Layer 6 of a small transformer language model trained on English Wikipedia (11 layers, counted from 0, width 96).
In attention head 1, each number of a token's query is one row of weights dot the token's vector x. The head spreads its attention over the tokens so far by the softmax of query dot key.

Query weights of the head. A number n stands for (n - 500) times 0.003.
q0: 583 495 501 593 503 475 554 403 508 449 642 362 625 475 443 493 543 489 541 542 529 419 459 575 490 418 548 419 450 600 503 544 363 516 546 458 562 655 485 551 517 574 594 463 483 423 423 421 526 510 484 464 542 487 570 498 607 442 427 570 553 432 480 480 540 496 481 524 536 485 566 548 509 527 344 558 515 587 444 406 517 502 652 430 427 494 544 429 421 534 565 497 526 444 467 431
q1: 605 417 521 408 551 619 538 562 478 646 462 594 568 433 643 522 549 603 392 476 428 458 530 407 462 596 543 473 607 514 376 550 569 350 571 629 493 416 595 540 436 448 500 620 568 688 565 512 493 493 587 463 495 502 736 469 339 507 530 342 429 512 552 438 419 534 608 547 508 680 578 547 582 467 650 419 561 547 670 656 644 452 385 411 531 496 352 536 570 374 521 554 449 563 521 681
q2: 487 511 588 460 512 651 499 676 503 559 477 691 535 561 636 503 437 570 329 539 523 570 546 494 577 632 486 646 629 428 527 526 596 406 439 637 488 466 499 617 460 476 440 577 581 515 683 553 570 555 553 582 521 393 549 470 366 492 565 408 534 539 460 426 383 514 510 520 540 568 426 602 487 538 537 401 534 480 605 708 502 538 400 489 516 589 358 558 476 450 402 511 425 553 489 746
q3: 505 539 443 573 501 457 524 593 427 402 523 471 395 502 598 519 458 576 486 455 654 507 619 603 456 623 471 469 516 524 495 492 405 537 504 469 464 463 454 560 507 385 453 480 537 446 514 591 553 395 538 568 509 352 484 518 535 463 686 489 401 574 548 353 499 551 560 564 432 485 528 604 419 513 511 427 444 573 504 573 428 526 509 557 549 537 392 435 635 429 411 432 515 421 478 458
q4: 529 440 483 302 357 132 471 415 410 322 489 396 390 467 574 306 387 426 543 504 431 613 523 607 322 558 661 539 596 504 476 636 461 424 519 492 447 589 498 585 388 361 494 457 455 577 478 514 488 526 619 454 412 545 450 574 459 573 501 547 641 598 426 571 552 526 379 377 490 310 474 549 468 531 472 494 582 366 383 537 508 428 500 722 646 419 374 476 614 334 495 572 296 528 606 513
q5: 458 377 464 426 505 699 612 491 449 668 467 564 512 562 386 518 420 472 594 517 545 321 477 525 620 438 466 483 254 414 520 570 572 406 447 414 584 412 437 485 586 408 509 550 510 523 486 565 424 459 379 469 506 423 452 572 459 440 367 528 529 302 490 625 545 582 563 529 654 469 464 239 647 454 496 568 544 561 602 526 452 465 456 369 457 656 680 528 547 531 453 442 539 526 512 573
q6: 529 367 534 481 615 622 654 668 424 494 633 651 369 383 651 370 344 509 478 536 568 412 494 462 639 464 557 371 538 558 518 645 481 290 472 499 503 521 582 358 411 559 438 566 665 491 388 570 388 453 442 596 596 448 365 398 505 598 417 593 513 517 484 488 491 515 533 609 502 433 421 508 494 409 571 424 615 596 523 802 590 515 416 498 534 472 513 510 510 439 623 565 577 373 714 456
q7: 539 357 495 467 548 221 607 466 413 579 625 670 417 445 689 322 524 284 528 499 402 506 546 703 575 431 522 384 427 506 511 703 353 237 457 336 519 353 536 371 430 527 358 433 328 620 479 459 504 483 496 566 520 539 218 394 369 656 358 657 749 527 567 653 599 536 463 319 673 298 376 463 601 453 501 496 580 562 539 578 499 408 523 456 459 494 585 638 562 531 495 569 492 374 534 542
q8: 388 555 609 396 394 530 340 567 574 416 503 435 365 449 334 546 519 439 621 393 468 550 482 379 778 383 565 491 238 379 638 446 499 552 573 608 508 523 347 646 460 544 510 533 715 472 331 434 558 454 548 706 451 525 453 490 590 567 395 385 451 555 510 571 584 419 492 532 351 587 383 511 475 638 370 522 426 454 497 632 555 405 420 412 499 449 350 520 513 417 436 481 642 286 645 539
q9: 571 582 452 519 554 487 541 462 348 580 578 551 405 491 578 397 410 574 337 252 366 583 414 342 285 463 687 431 341 478 646 535 517 351 441 492 422 696 469 381 483 526 620 405 680 562 483 346 677 438 314 510 444 246 400 423 546 484 348 458 343 395 353 364 308 675 387 422 396 574 634 384 511 376 561 437 541 276 676 506 493 373 445 573 549 649 499 403 588 333 350 367 644 478 584 421
q10: 555 455 336 675 541 614 494 587 300 693 431 457 411 430 296 547 533 509 604 536 424 749 514 482 305 439 586 450 533 759 463 327 453 590 532 361 458 726 496 341 510 589 291 535 557 483 476 382 522 386 407 680 558 639 473 246 439 412 451 505 525 574 630 670 474 693 368 545 527 442 594 386 479 333 687 494 679 563 546 439 497 575 588 352 475 415 512 483 353 514 759 681 562 424 642 399
q11: 512 404 453 406 624 589 669 501 449 639 577 512 343 517 626 504 351 511 449 359 582 631 575 417 360 192 243 345 488 515 557 730 537 365 659 315 478 355 489 349 398 471 660 692 561 635 536 309 465 340 391 513 650 408 616 511 551 584 516 581 591 563 312 326 459 476 570 580 368 596 494 401 494 455 690 506 607 597 601 669 463 418 683 503 464 509 542 510 600 649 251 529 544 519 487 633
q12: 437 311 631 595 322 561 434 617 488 692 468 517 623 503 418 580 584 250 620 422 420 370 356 580 720 321 412 503 587 503 447 530 343 572 341 265 643 469 592 571 414 376 505 733 485 671 622 603 468 504 443 213 554 644 685 371 415 516 304 348 378 559 485 674 488 546 515 652 648 384 553 460 665 536 428 393 544 609 696 485 410 431 435 259 580 514 599 590 461 378 282 560 605 625 511 689
q13: 444 451 324 556 359 517 613 441 460 521 308 370 460 605 391 610 559 500 593 462 975 598 461 421 353 516 638 568 461 304 574 534 401 688 425 724 521 430 528 554 629 556 636 555 609 458 601 484 352 364 184 699 492 381 679 425 604 359 507 548 430 499 230 440 576 295 615 666 469 382 558 520 806 556 411 644 548 337 476 548 370 702 838 346 493 452 472 563 412 572 426 387 489 530 619 411
q14: 501 677 617 557 408 543 486 604 390 367 793 545 587 502 508 735 565 357 430 574 582 407 381 502 423 565 433 560 537 593 437 431 445 571 643 327 533 458 407 462 505 318 429 646 258 508 291 495 664 442 399 470 305 466 333 501 600 527 554 593 539 621 556 388 424 638 428 489 414 508 588 707 502 483 458 688 383 602 680 438 392 483 637 608 544 410 614 439 532 491 293 277 371 333 523 418
q15: 521 325 492 501 403 522 343 378 564 405 523 518 336 432 395 384 442 499 240 395 471 669 588 431 393 442 306 658 605 468 471 358 406 769 388 316 474 661 577 575 357 456 322 584 443 494 597 499 583 406 708 424 354 398 730 493 393 480 552 542 529 642 445 429 434 468 525 424 609 291 310 455 458 559 579 424 548 180 563 296 484 502 427 595 519 504 557 783 722 456 427 441 293 452 559 456
q16: 512 490 549 598 529 555 509 527 535 573 514 513 560 589 449 506 512 434 477 552 503 597 463 442 508 401 553 472 527 616 510 386 323 553 618 536 614 416 513 439 459 589 600 525 386 489 436 489 420 482 553 550 491 622 475 436 503 460 521 505 635 539 435 595 532 483 515 609 484 471 541 569 477 515 502 452 560 501 432 362 550 613 550 507 379 438 617 557 308 502 606 415 505 490 532 459
q17: 553 449 539 562 458 326 474 451 459 586 549 328 596 487 474 477 509 520 581 499 531 412 616 621 468 439 577 482 486 547 545 515 399 330 465 514 470 517 562 470 564 506 567 417 533 479 550 441 460 546 408 393 639 474 393 562 407 448 360 469 453 588 449 492 389 505 512 482 608 440 443 515 535 415 492 498 545 580 499 513 453 474 522 484 476 484 605 537 532 562 415 545 502 473 457 499
q18: 695 405 527 686 509 293 480 405 500 574 485 260 472 493 504 523 563 521 510 422 494 526 477 524 433 505 453 380 390 627 619 560 387 441 532 511 519 571 470 531 631 531 595 432 518 362 468 582 524 382 445 531 571 408 447 464 602 495 511 536 509 569 557 448 585 340 375 483 524 412 408 542 521 433 299 569 582 578 438 552 563 479 589 542 490 414 487 458 443 645 530 459 611 358 412 589
q19: 545 346 423 540 555 201 604 509 444 547 537 438 659 584 444 456 486 480 659 525 639 347 488 640 416 479 459 342 407 515 591 506 317 369 436 421 588 559 618 497 547 497 658 364 399 486 387 437 516 487 468 328 528 497 355 501 439 551 369 439 480 501 552 517 519 542 469 450 662 220 449 556 374 511 505 657 639 554 419 510 646 365 596 598 402 587 510 508 435 573 455 462 511 485 675 470
q20: 644 490 489 431 370 361 630 544 528 557 505 448 481 618 415 421 497 350 588 501 557 592 511 532 454 488 564 482 438 573 474 582 362 354 570 489 511 572 625 492 495 410 591 476 405 547 452 412 403 531 568 424 428 536 520 676 469 490 456 437 684 498 488 505 493 430 562 476 541 508 523 398 459 575 508 637 555 504 380 367 547 362 563 572 432 509 480 476 508 387 459 442 476 376 601 482
q21: 380 493 586 333 402 483 412 455 551 422 445 577 378 386 617 413 439 452 508 532 366 548 486 401 648 386 795 519 698 515 603 470 660 625 537 571 571 487 451 502 394 597 598 639 553 502 399 543 457 595 492 499 376 538 438 530 480 478 221 535 503 566 539 487 488 428 553 317 581 571 455 510 407 456 525 373 426 343 689 588 477 518 391 558 648 538 459 573 578 337 381 604 495 489 433 509
q22: 373 388 638 526 532 712 442 607 464 540 402 384 590 443 392 572 501 451 378 542 535 429 610 542 581 429 320 521 371 386 475 562 541 531 384 400 571 201 414 514 431 573 499 396 674 314 605 466 386 533 445 509 622 417 590 357 508 478 407 559 400 428 309 691 551 547 483 702 520 546 486 395 509 447 502 407 668 779 536 651 508 521 464 424 424 402 514 562 356 654 446 507 454 530 426 615
q23: 434 394 461 449 441 799 499 494 357 572 473 423 679 472 406 479 463 503 590 504 502 321 461 405 966 299 395 478 395 394 576 593 514 586 356 445 592 383 606 442 414 557 546 646 486 377 446 602 289 680 500 284 602 577 489 362 382 640 513 457 400 515 511 551 563 515 480 472 757 530 331 301 608 437 352 449 607 672 404 452 435 572 555 419 612 558 528 666 269 631 486 454 581 603 269 647
q24: 356 722 488 276 576 566 384 441 489 479 489 291 502 572 385 663 410 415 519 485 443 637 424 431 749 426 406 502 486 593 529 550 839 568 535 534 472 395 323 575 362 732 372 588 439 447 453 539 496 624 520 587 565 502 327 532 494 711 295 465 540 461 449 394 511 578 460 454 401 484 554 280 560 524 752 516 543 395 495 366 382 520 505 522 695 507 569 567 508 576 714 501 332 523 278 305
q25: 529 519 413 544 321 452 621 430 530 515 425 539 495 569 184 618 407 517 580 716 482 339 499 115 612 438 490 270 517 631 656 568 404 579 507 555 579 521 444 278 410 410 433 636 476 512 355 483 608 419 238 505 392 671 417 704 748 555 424 416 603 425 432 571 506 630 524 567 509 298 544 542 643 441 440 464 617 388 437 618 573 435 362 492 417 411 422 578 347 535 638 331 614 566 565 404
q26: 439 325 514 545 611 430 372 514 548 479 518 451 480 532 425 386 435 682 585 559 549 646 632 675 578 361 548 559 469 497 535 324 750 493 444 432 419 286 307 601 458 642 577 524 489 425 382 465 566 622 430 401 381 454 468 476 598 570 491 725 623 580 611 405 419 495 633 438 302 378 384 425 529 599 390 518 385 550 581 727 637 481 253 436 283 643 459 466 596 482 266 457 663 626 692 436
q27: 614 423 552 459 592 477 437 542 352 244 526 469 462 270 494 746 443 689 394 551 498 505 536 360 598 573 592 485 518 495 296 554 615 390 485 349 674 511 739 399 635 491 423 414 533 503 560 501 346 492 460 444 674 356 531 539 683 677 464 432 441 466 523 490 601 522 659 888 475 350 549 418 659 385 337 709 381 616 564 555 367 520 403 539 551 664 332 494 673 468 524 463 616 491 291 712
q28: 473 402 674 253 479 462 424 410 727 466 438 739 512 504 636 304 565 260 496 637 399 618 527 526 519 463 543 330 545 460 347 694 482 491 563 727 536 510 643 708 426 451 320 359 485 414 409 219 467 438 342 439 767 567 406 469 401 502 555 621 372 477 369 557 515 678 639 472 566 569 566 558 466 615 373 501 520 250 704 533 540 381 386 444 550 541 487 540 591 482 541 703 624 523 305 386
q29: 389 657 582 661 749 503 740 380 516 332 625 523 452 442 344 481 595 567 552 304 469 405 446 527 527 699 565 632 602 529 553 466 493 357 350 200 627 567 635 623 411 598 535 646 282 442 563 393 377 609 202 309 492 628 646 374 479 624 640 514 481 414 562 402 500 587 663 415 333 373 666 333 489 698 715 415 325 488 442 446 417 606 518 494 397 642 517 491 550 540 502 459 380 394 505 432
q30: 569 358 538 482 566 383 464 631 510 508 531 658 474 550 319 631 521 497 548 701 284 504 562 701 443 418 418 519 358 436 420 473 464 384 714 441 589 572 593 318 477 556 517 408 384 618 380 512 575 426 456 296 440 544 523 579 603 429 621 534 392 363 550 528 591 550 642 422 563 505 290 599 460 517 461 592 593 408 424 564 536 527 296 641 414 509 461 698 491 622 668 362 444 549 724 646
q31: 551 408 579 628 702 637 595 725 409 664 582 484 489 430 617 761 612 535 521 495 515 376 560 466 639 449 408 381 425 372 590 315 570 507 393 507 635 583 530 482 602 583 352 631 557 459 389 671 596 451 416 616 589 336 534 491 674 667 400 592 467 422 451 583 542 531 662 405 531 507 576 619 565 361 439 347 602 549 504 557 561 525 499 507 536 466 538 648 497 422 500 758 442 446 587 172

Each question shows a short text with each token's key, already scaled and adjusted for position as the last token sees it. A number n stands for (n - 500) times 0.00056.

Then comes the last token's vector x. A number n stands for (n - 500) times 0.01.

0 " ": 441 462 526 625 472 382 438 606 276 622 341 372 535 641 502 488 529 462 544 505 504 376 370 223 542 569 587 598 487 527 434 569
1 "| ": 495 511 508 522 367 455 478 602 299 561 454 416 602 540 585 460 456 537 568 628 618 334 337 164 547 576 541 508 542 499 562 519
2 "Ch": 537 507 499 522 532 456 519 426 301 461 231 602 608 650 469 373 432 491 592 609 436 517 455 405 462 435 690 358 544 623 394 599
3 "ang": 500 468 459 481 590 547 562 326 453 323 377 461 544 559 384 416 523 560 596 559 556 454 464 290 566 514 231 531 576 491 508 273
4 "ling": 517 541 447 504 551 612 451 468 313 481 448 468 527 717 356 298 521 401 497 577 437 471 509 557 354 275 512 593 332 501 403 607
5 "y": 434 536 498 362 573 583 377 551 460 445 493 492 403 652 418 312 546 529 421 571 578 550 467 414 643 486 305 764 521 525 354 600
x: 536 500 414 564 493 399 655 467 546 392 557 476 300 494 640 537 606 540 299 507 641 482 648 382 776 577 571 504 407 640 667 551 532 397 282 536 558 535 499 457 628 453 461 468 498 543 478 339 502 428 506 699 734 580 608 665 506 526 473 343 308 392 515 495 568 523 475 649 522 541 562 516 542 509 427 475 537 685 431 462 567 574 738 563 410 378 347 418 549 575 406 475 471 618 454 481
Which two tokens does the last token look at most, in order? 5 "y", 4 "ling"

0 "He": 427 504 445 530 475 429 444 579 308 591 387 484 571 637 504 405 486 492 547 524 484 440 425 277 465 546 540 585 449 545 493 566
1 "av": 473 526 413 496 541 557 452 459 411 493 469 727 565 585 391 633 494 546 588 567 448 449 454 304 534 498 434 460 417 439 471 525
2 "y ": 468 532 527 616 570 456 447 476 332 608 409 380 588 575 321 460 431 467 561 512 471 443 454 460 492 553 579 591 520 518 358 583
3 "Ind": 491 520 413 503 542 532 494 431 398 640 556 557 527 582 279 401 450 580 510 548 480 467 461 475 442 400 637 357 406 484 453 469
4 "ustri": 552 469 501 479 558 545 437 500 425 642 686 587 436 442 490 527 462 570 496 507 463 483 546 423 498 517 736 626 380 552 560 519
5 "es ": 561 523 466 532 517 491 470 489 306 620 402 433 600 620 442 587 534 542 514 537 557 447 400 474 483 407 677 648 471 532 445 537
x: 690 495 500 705 675 125 585 400 581 497 639 453 407 569 602 461 604 660 429 593 627 586 422 511 564 630 569 447 536 567 500 450 443 434 534 429 427 592 709 561 460 485 383 325 457 620 591 532 580 495 524 537 560 666 546 577 510 486 537 535 504 546 560 385 376 553 598 455 422 383 518 504 642 677 424 457 641 548 538 596 513 526 562 696 350 383 576 581 518 546 281 612 526 533 589 530
To which token does the last token give the most attention? 0 "He"

0 "such ": 496 507 556 625 541 344 480 501 330 580 451 490 531 551 434 522 599 457 510 472 513 453 447 455 527 570 639 614 550 450 560 515
1 "as ": 455 501 518 586 497 417 545 493 287 638 410 432 623 586 437 464 486 469 581 513 502 407 463 433 488 488 574 545 502 524 468 553
2 "off": 460 486 453 572 612 436 446 517 388 476 470 425 541 553 546 506 421 588 618 576 561 474 375 362 403 390 509 511 507 447 572 483
3 "-": 565 476 455 586 527 478 486 453 505 657 421 346 615 560 420 394 465 530 562 535 500 505 478 470 397 376 557 497 518 390 519 484
4 "camp": 556 483 441 554 527 474 488 474 351 649 485 634 635 604 477 618 483 523 545 545 474 423 528 450 519 455 562 571 413 423 485 513
5 "us ": 582 504 433 557 568 444 494 461 347 640 399 405 544 610 432 548 576 536 568 560 579 463 452 475 487 530 590 606 509 555 463 510
x: 529 547 508 600 500 110 612 404 585 383 645 498 428 618 560 599 553 592 375 491 649 598 575 498 518 678 606 414 601 522 489 434 505 449 375 477 333 684 823 472 558 476 502 528 463 537 530 435 644 553 431 449 586 561 421 549 597 437 614 426 518 436 521 427 462 587 562 519 424 391 482 557 574 638 469 436 611 283 544 375 663 486 600 546 349 410 428 344 463 465 349 449 583 514 480 451
To which token does the last token give the most attention? 2 "off"

0 "active ": 454 494 521 593 527 393 479 528 306 582 417 452 566 561 456 486 532 480 537 504 502 438 418 372 483 554 557 554 489 499 460 570
1 "in ": 446 503 533 581 506 416 552 481 303 630 461 423 625 550 454 443 493 469 548 513 502 427 454 467 483 510 539 556 520 459 479 584
2 "cre": 540 495 493 559 588 454 403 541 440 612 523 379 575 509 533 435 436 574 573 552 499 510 462 352 400 480 472 592 490 532 539 450
3 "ating ": 495 554 524 577 521 449 540 411 318 619 467 427 630 570 431 456 455 463 541 543 533 435 455 493 514 501 583 569 497 456 518 538
4 "polic": 583 448 425 568 587 494 392 508 350 649 574 529 479 555 460 520 501 553 557 584 482 494 496 382 467 480 547 529 425 476 520 493
5 "ies ": 566 512 468 533 489 440 490 444 323 590 409 414 546 636 475 576 559 540 532 535 566 478 445 449 523 471 559 623 508 495 482 508
x: 659 535 489 608 661 136 534 353 530 411 532 403 526 695 465 563 571 517 435 585 570 519 477 484 451 627 623 507 458 567 520 497 431 521 526 397 341 502 695 576 477 287 368 349 401 564 496 475 609 425 468 553 535 684 442 662 496 451 615 554 511 334 482 233 511 495 578 533 467 396 559 541 570 692 457 457 636 368 417 375 573 565 608 716 455 463 536 459 541 600 434 572 482 477 493 477
To which token does the last token give the most attention? 2 "cre"

0 ".": 416 485 465 565 448 399 441 618 234 620 436 389 573 603 487 466 489 520 564 545 541 349 424 200 516 583 540 577 472 488 473 642
1 "\n\n": 484 496 512 586 524 447 459 638 284 617 461 488 471 488 461 522 471 491 510 569 533 334 278 145 426 553 545 522 558 527 441 503
2 "The ": 503 555 461 588 501 383 477 517 187 635 426 438 619 569 416 393 482 514 571 626 553 354 360 400 476 665 621 467 487 467 496 624
3 "name ": 479 588 516 606 613 366 474 473 174 513 431 381 616 641 544 514 450 479 634 627 635 445 396 389 482 544 565 618 555 460 443 446
4 "of ": 504 603 537 557 533 474 647 461 256 677 448 412 661 510 415 257 430 512 565 637 510 322 422 464 496 481 597 492 513 426 559 572
5 "the ": 532 453 406 516 568 403 498 526 299 615 415 421 670 571 397 408 506 566 526 679 603 324 299 386 444 583 600 502 501 381 517 608
x: 632 592 516 736 408 230 961 551 601 636 638 651 407 379 483 417 596 484 462 536 605 549 579 378 513 517 455 461 473 477 404 479 386 421 458 511 392 525 466 522 693 547 517 419 436 550 424 482 621 540 539 573 500 522 490 745 505 470 537 531 550 582 610 563 465 504 556 615 507 483 463 500 539 422 402 419 403 400 549 413 443 415 537 501 369 369 481 405 462 555 382 506 563 748 508 520
To which token does the last token give the most attention? 1 "\n\n"

0 "China": 438 509 478 546 499 433 405 597 229 573 511 482 494 639 494 444 510 498 551 519 484 435 458 297 490 532 545 622 458 554 474 566
1 "\n\n": 494 488 500 561 518 452 464 624 335 556 463 511 458 474 477 507 472 502 514 563 534 386 302 224 426 564 539 526 552 529 466 491
2 "Sh": 531 521 489 492 478 467 514 493 265 426 359 566 620 750 572 392 452 469 540 542 472 571 441 446 504 501 465 518 527 575 479 494
3 "is": 466 459 482 491 566 522 542 431 515 414 604 503 520 591 427 384 578 524 519 529 444 574 498 467 358 355 339 385 635 652 532 408
4 "an": 460 488 509 490 572 600 436 456 431 529 637 354 447 456 305 394 572 478 455 516 468 553 507 490 463 382 327 613 528 530 387 453
5 "ling ": 552 579 488 553 580 447 485 477 271 557 399 454 623 662 434 457 523 530 558 605 539 438 394 567 497 541 591 600 451 437 451 581
x: 668 440 489 653 572 107 512 544 520 469 484 521 446 509 672 490 490 604 461 669 761 492 527 561 640 490 474 425 472 512 635 629 341 494 475 438 408 594 670 370 505 524 397 461 412 554 489 335 474 550 389 523 548 553 509 623 634 334 397 441 644 588 476 508 434 537 505 468 489 534 600 641 579 570 348 498 574 471 426 550 343 508 595 621 269 406 598 498 540 495 288 540 450 499 454 431
Which two tokens does the last token look at most, in order? 1 "\n\n", 0 "China"

0 "-": 429 490 527 590 442 401 489 541 314 634 361 389 610 576 464 421 525 489 558 509 499 411 408 354 445 517 559 568 494 450 451 584
1 "3": 465 533 480 535 499 488 448 571 402 530 551 407 487 614 481 486 471 536 646 553 539 413 451 350 539 320 508 522 643 339 532 621
2 "; ": 521 519 476 548 466 460 514 562 408 588 428 323 561 528 642 514 521 476 548 582 595 329 401 325 642 532 514 485 564 485 469 513
3 "(": 476 553 506 523 400 428 599 513 299 562 436 296 611 564 561 571 519 448 501 541 554 425 485 412 592 568 476 469 413 398 509 424
4 "L": 543 507 466 500 506 455 508 528 372 474 404 369 590 670 507 536 537 525 551 534 501 497 548 454 534 642 517 390 531 425 397 735
5 "ater ": 554 540 494 585 535 451 524 405 357 582 445 396 735 594 308 582 476 562 514 530 503 455 521 571 532 545 519 521 481 477 410 565
x: 740 554 580 654 504 187 640 326 625 558 466 506 301 627 552 390 481 456 592 473 451 569 423 452 641 506 516 474 665 445 560 556 333 494 512 396 625 696 612 484 531 516 470 463 508 560 454 568 596 422 448 383 597 534 533 599 602 451 452 533 511 590 441 498 422 475 433 612 666 404 546 638 499 548 571 391 534 450 399 313 646 669 577 559 345 318 493 331 506 381 417 590 459 621 570 464
To which token does the last token give the most attention? 2 "; "

0 "|": 440 511 454 546 503 377 434 590 283 574 491 483 525 623 507 466 498 513 569 548 515 396 388 252 445 531 546 541 481 495 512 588
1 "\n": 491 495 488 536 484 448 471 646 359 518 455 478 469 505 544 487 473 497 501 554 529 352 312 201 451 530 557 516 531 546 508 485
2 "| ": 526 498 480 502 313 508 466 590 303 528 534 542 517 573 590 448 489 538 525 593 493 410 410 253 512 590 520 472 511 520 604 494
3 "196": 544 514 511 491 506 456 426 572 377 685 714 518 406 484 565 431 497 562 524 596 446 462 546 364 504 564 603 588 532 532 610 603
4 "6 ": 471 557 531 523 559 482 381 620 382 639 602 503 551 614 581 425 465 546 498 620 546 429 393 334 614 505 582 540 401 539 546 577
5 "- ": 524 522 483 481 535 472 506 555 422 732 463 346 666 451 563 439 498 540 541 579 569 381 443 343 539 428 584 498 394 546 493 535
x: 538 510 417 694 643 265 622 561 443 487 694 719 478 665 510 590 533 488 514 376 628 542 432 609 521 585 663 509 562 416 536 627 370 518 417 437 260 654 516 439 621 581 457 468 550 602 577 464 738 462 466 425 556 445 486 535 455 445 615 460 467 428 722 591 520 526 520 487 459 386 526 517 583 458 551 245 562 622 491 537 550 519 463 538 485 397 555 399 573 391 279 563 640 376 635 491
To which token does the last token give the most attention? 1 "\n"

0 ") ": 464 437 564 630 458 375 422 601 256 615 309 426 513 585 493 470 555 467 544 525 502 398 354 337 544 533 630 561 540 477 393 597
1 "was ": 436 534 529 573 451 382 604 554 241 620 437 460 634 437 515 445 479 471 558 547 520 348 385 211 470 554 512 531 562 437 541 496
2 "the ": 511 517 466 589 533 389 430 575 240 611 394 450 520 526 507 441 469 523 549 617 593 351 293 269 482 591 548 517 492 474 557 558
3 "second ": 520 518 484 590 514 378 439 583 359 736 433 384 674 604 450 391 466 521 577 608 533 438 350 429 495 370 637 414 498 394 476 567
4 "ship ": 616 526 481 622 577 387 487 468 282 683 409 415 660 639 430 593 470 548 624 582 577 425 424 441 443 502 631 645 490 450 511 486
5 "of ": 571 554 482 535 515 475 622 430 257 614 443 316 675 510 406 346 530 554 528 585 586 324 492 522 457 485 594 566 487 397 581 592
x: 568 388 532 583 583 164 625 433 552 565 544 574 434 450 604 441 549 482 559 557 474 460 492 556 572 639 396 354 718 507 579 695 486 588 448 448 386 588 668 472 584 521 367 495 348 632 627 446 677 498 409 690 410 307 347 577 616 406 571 529 443 415 618 639 478 520 472 505 407 416 558 465 521 448 299 489 441 596 521 321 618 543 478 420 408 516 379 347 468 462 526 388 598 625 570 506
Which token does the last token look at most, and with what share of its attention? 2 "the ", with about 50%

0 "of ": 440 462 521 621 479 372 515 523 162 682 424 423 624 600 416 372 543 465 565 513 488 356 388 327 448 521 602 613 459 478 427 643
1 "W": 496 563 466 599 517 411 498 461 307 356 251 471 569 738 404 441 484 413 512 574 480 490 447 415 599 571 411 528 659 334 365 679
2 "oo": 610 439 412 512 513 523 440 521 622 511 519 382 538 749 373 293 471 578 448 511 421 489 534 307 569 575 392 696 632 528 335 328
3 "ster ": 481 590 471 638 581 443 488 489 347 638 367 393 653 659 272 573 389 510 582 539 485 446 434 566 520 552 724 677 418 431 340 505
4 "in ": 584 531 436 588 480 395 624 493 177 710 477 373 688 642 478 449 482 517 571 596 490 331 434 470 483 488 564 633 532 373 432 587
5 "W": 481 521 485 548 517 387 527 443 297 451 310 451 574 809 416 445 534 589 490 612 490 491 475 408 609 561 359 504 666 336 372 639
x: 552 448 445 681 460 497 515 550 560 608 529 621 417 677 536 432 559 351 482 502 663 330 468 349 714 546 590 239 441 399 514 707 507 569 493 639 466 583 387 504 423 485 308 377 477 540 448 636 602 476 510 579 576 663 582 600 654 477 621 678 497 577 511 352 570 449 527 552 467 520 587 572 816 475 499 553 532 324 427 357 454 550 499 440 417 453 428 414 530 562 361 530 540 598 407 464
Which two tokens does the last token look at most, in order? 1 "W", 5 "W"

0 "le": 422 480 469 527 469 453 438 584 361 576 443 450 559 634 512 406 477 515 519 507 462 442 464 286 461 530 532 656 430 580 462 595
1 "ft": 453 494 488 531 503 511 414 589 418 564 437 486 543 780 532 520 504 460 549 534 502 450 453 408 519 433 539 639 455 448 418 625
2 ".": 501 495 472 499 471 473 479 590 385 562 447 351 583 648 481 568 462 445 489 523 546 405 524 378 624 577 524 596 461 446 443 670
3 "\n\n": 515 501 504 538 518 475 475 612 330 573 470 502 469 479 477 537 498 496 513 577 539 374 326 242 442 545 529 519 555 517 458 492
4 "Bol": 491 467 508 459 521 465 541 433 339 524 461 421 511 487 532 367 593 469 539 556 539 509 526 416 471 587 429 504 418 460 307 301
5 "ton ": 550 532 479 559 546 444 459 538 379 546 458 502 587 738 359 488 484 559 539 596 494 479 425 510 541 640 608 554 409 463 461 495
x: 600 352 432 621 421 185 681 520 427 556 460 542 304 696 669 461 554 531 448 603 597 509 464 512 573 518 660 440 530 538 559 475 513 457 470 565 440 618 766 397 380 476 503 484 537 572 413 471 558 476 429 617 561 692 547 663 667 401 398 364 558 626 516 456 447 444 556 555 314 460 584 554 566 568 528 615 586 436 381 559 579 459 579 456 256 409 559 473 382 453 377 478 469 609 631 429
Which two tokens does the last token look at most, in order? 3 "\n\n", 5 "ton "

0 "On ": 462 456 483 547 435 412 505 537 267 535 456 475 644 612 458 507 495 485 530 499 480 421 410 377 487 515 572 537 480 513 455 609
1 "1 ": 475 547 522 652 576 407 428 538 395 559 506 396 575 610 514 503 477 531 579 541 544 403 431 323 457 506 573 532 562 440 522 475
2 "April ": 451 558 527 602 497 440 492 489 327 621 552 452 644 630 479 623 475 498 583 516 430 467 513 439 524 504 549 557 519 382 456 520
3 "195": 567 521 505 524 498 463 448 545 417 679 647 525 464 563 484 528 471 564 518 580 460 450 532 381 564 514 566 655 593 454 598 534
4 "7": 504 488 460 472 485 529 414 591 475 594 640 493 463 643 533 469 507 526 477 534 497 484 453 375 611 311 546 600 498 489 561 589
5 ", ": 534 537 483 528 448 483 541 534 283 641 462 406 529 635 519 514 540 495 487 529 489 372 476 358 575 518 511 587 523 484 455 547
x: 737 569 429 708 658 212 505 219 583 466 620 581 560 649 547 499 636 387 526 591 629 530 621 430 473 630 509 482 590 683 597 592 435 522 504 486 357 554 540 371 399 480 507 379 478 511 651 549 600 370 493 595 559 478 529 541 647 452 638 521 288 504 565 469 613 572 451 523 434 433 637 524 608 390 491 493 407 364 512 432 582 394 505 517 411 391 540 300 438 518 542 445 473 427 493 364
Which token does the last token look at most, and with what share of its attention? 1 "1 ", with about 40%

0 "11": 449 505 470 549 469 443 417 573 313 550 482 457 507 548 485 453 487 508 558 524 508 419 433 296 477 504 518 583 523 471 515 565
1 "A ": 441 509 544 609 541 428 469 492 354 630 424 434 563 537 448 444 509 463 548 497 469 431 450 474 500 471 620 547 554 517 382 573
2 "and ": 464 542 540 603 488 392 538 454 343 647 447 454 621 571 451 503 483 506 536 531 498 399 474 452 578 543 545 504 491 448 452 552
3 "p": 545 472 459 543 605 461 454 537 517 551 463 415 564 534 612 608 458 551 622 566 556 435 449 337 456 562 525 474 490 507 548 563
4 "as": 506 451 449 525 570 525 473 438 496 421 489 390 535 573 483 587 534 517 554 532 479 528 505 343 493 451 522 549 461 664 655 504
5 "sive ": 575 502 485 582 539 442 489 455 387 663 459 381 633 543 437 515 528 547 553 558 525 440 465 499 499 482 615 539 445 481 442 548
x: 531 530 589 774 472 62 602 479 646 587 613 519 409 489 594 434 548 535 418 497 534 631 539 478 549 572 638 559 423 570 484 535 451 473 427 480 362 722 576 556 678 454 464 499 386 596 537 396 670 446 453 419 467 551 439 621 488 417 497 485 578 461 481 466 408 516 479 556 509 418 535 484 529 431 394 441 364 418 498 262 433 600 592 591 225 379 510 403 608 475 445 533 455 534 600 368
Which token does the last token look at most, and with what share of its attention? 3 "p", with about 60%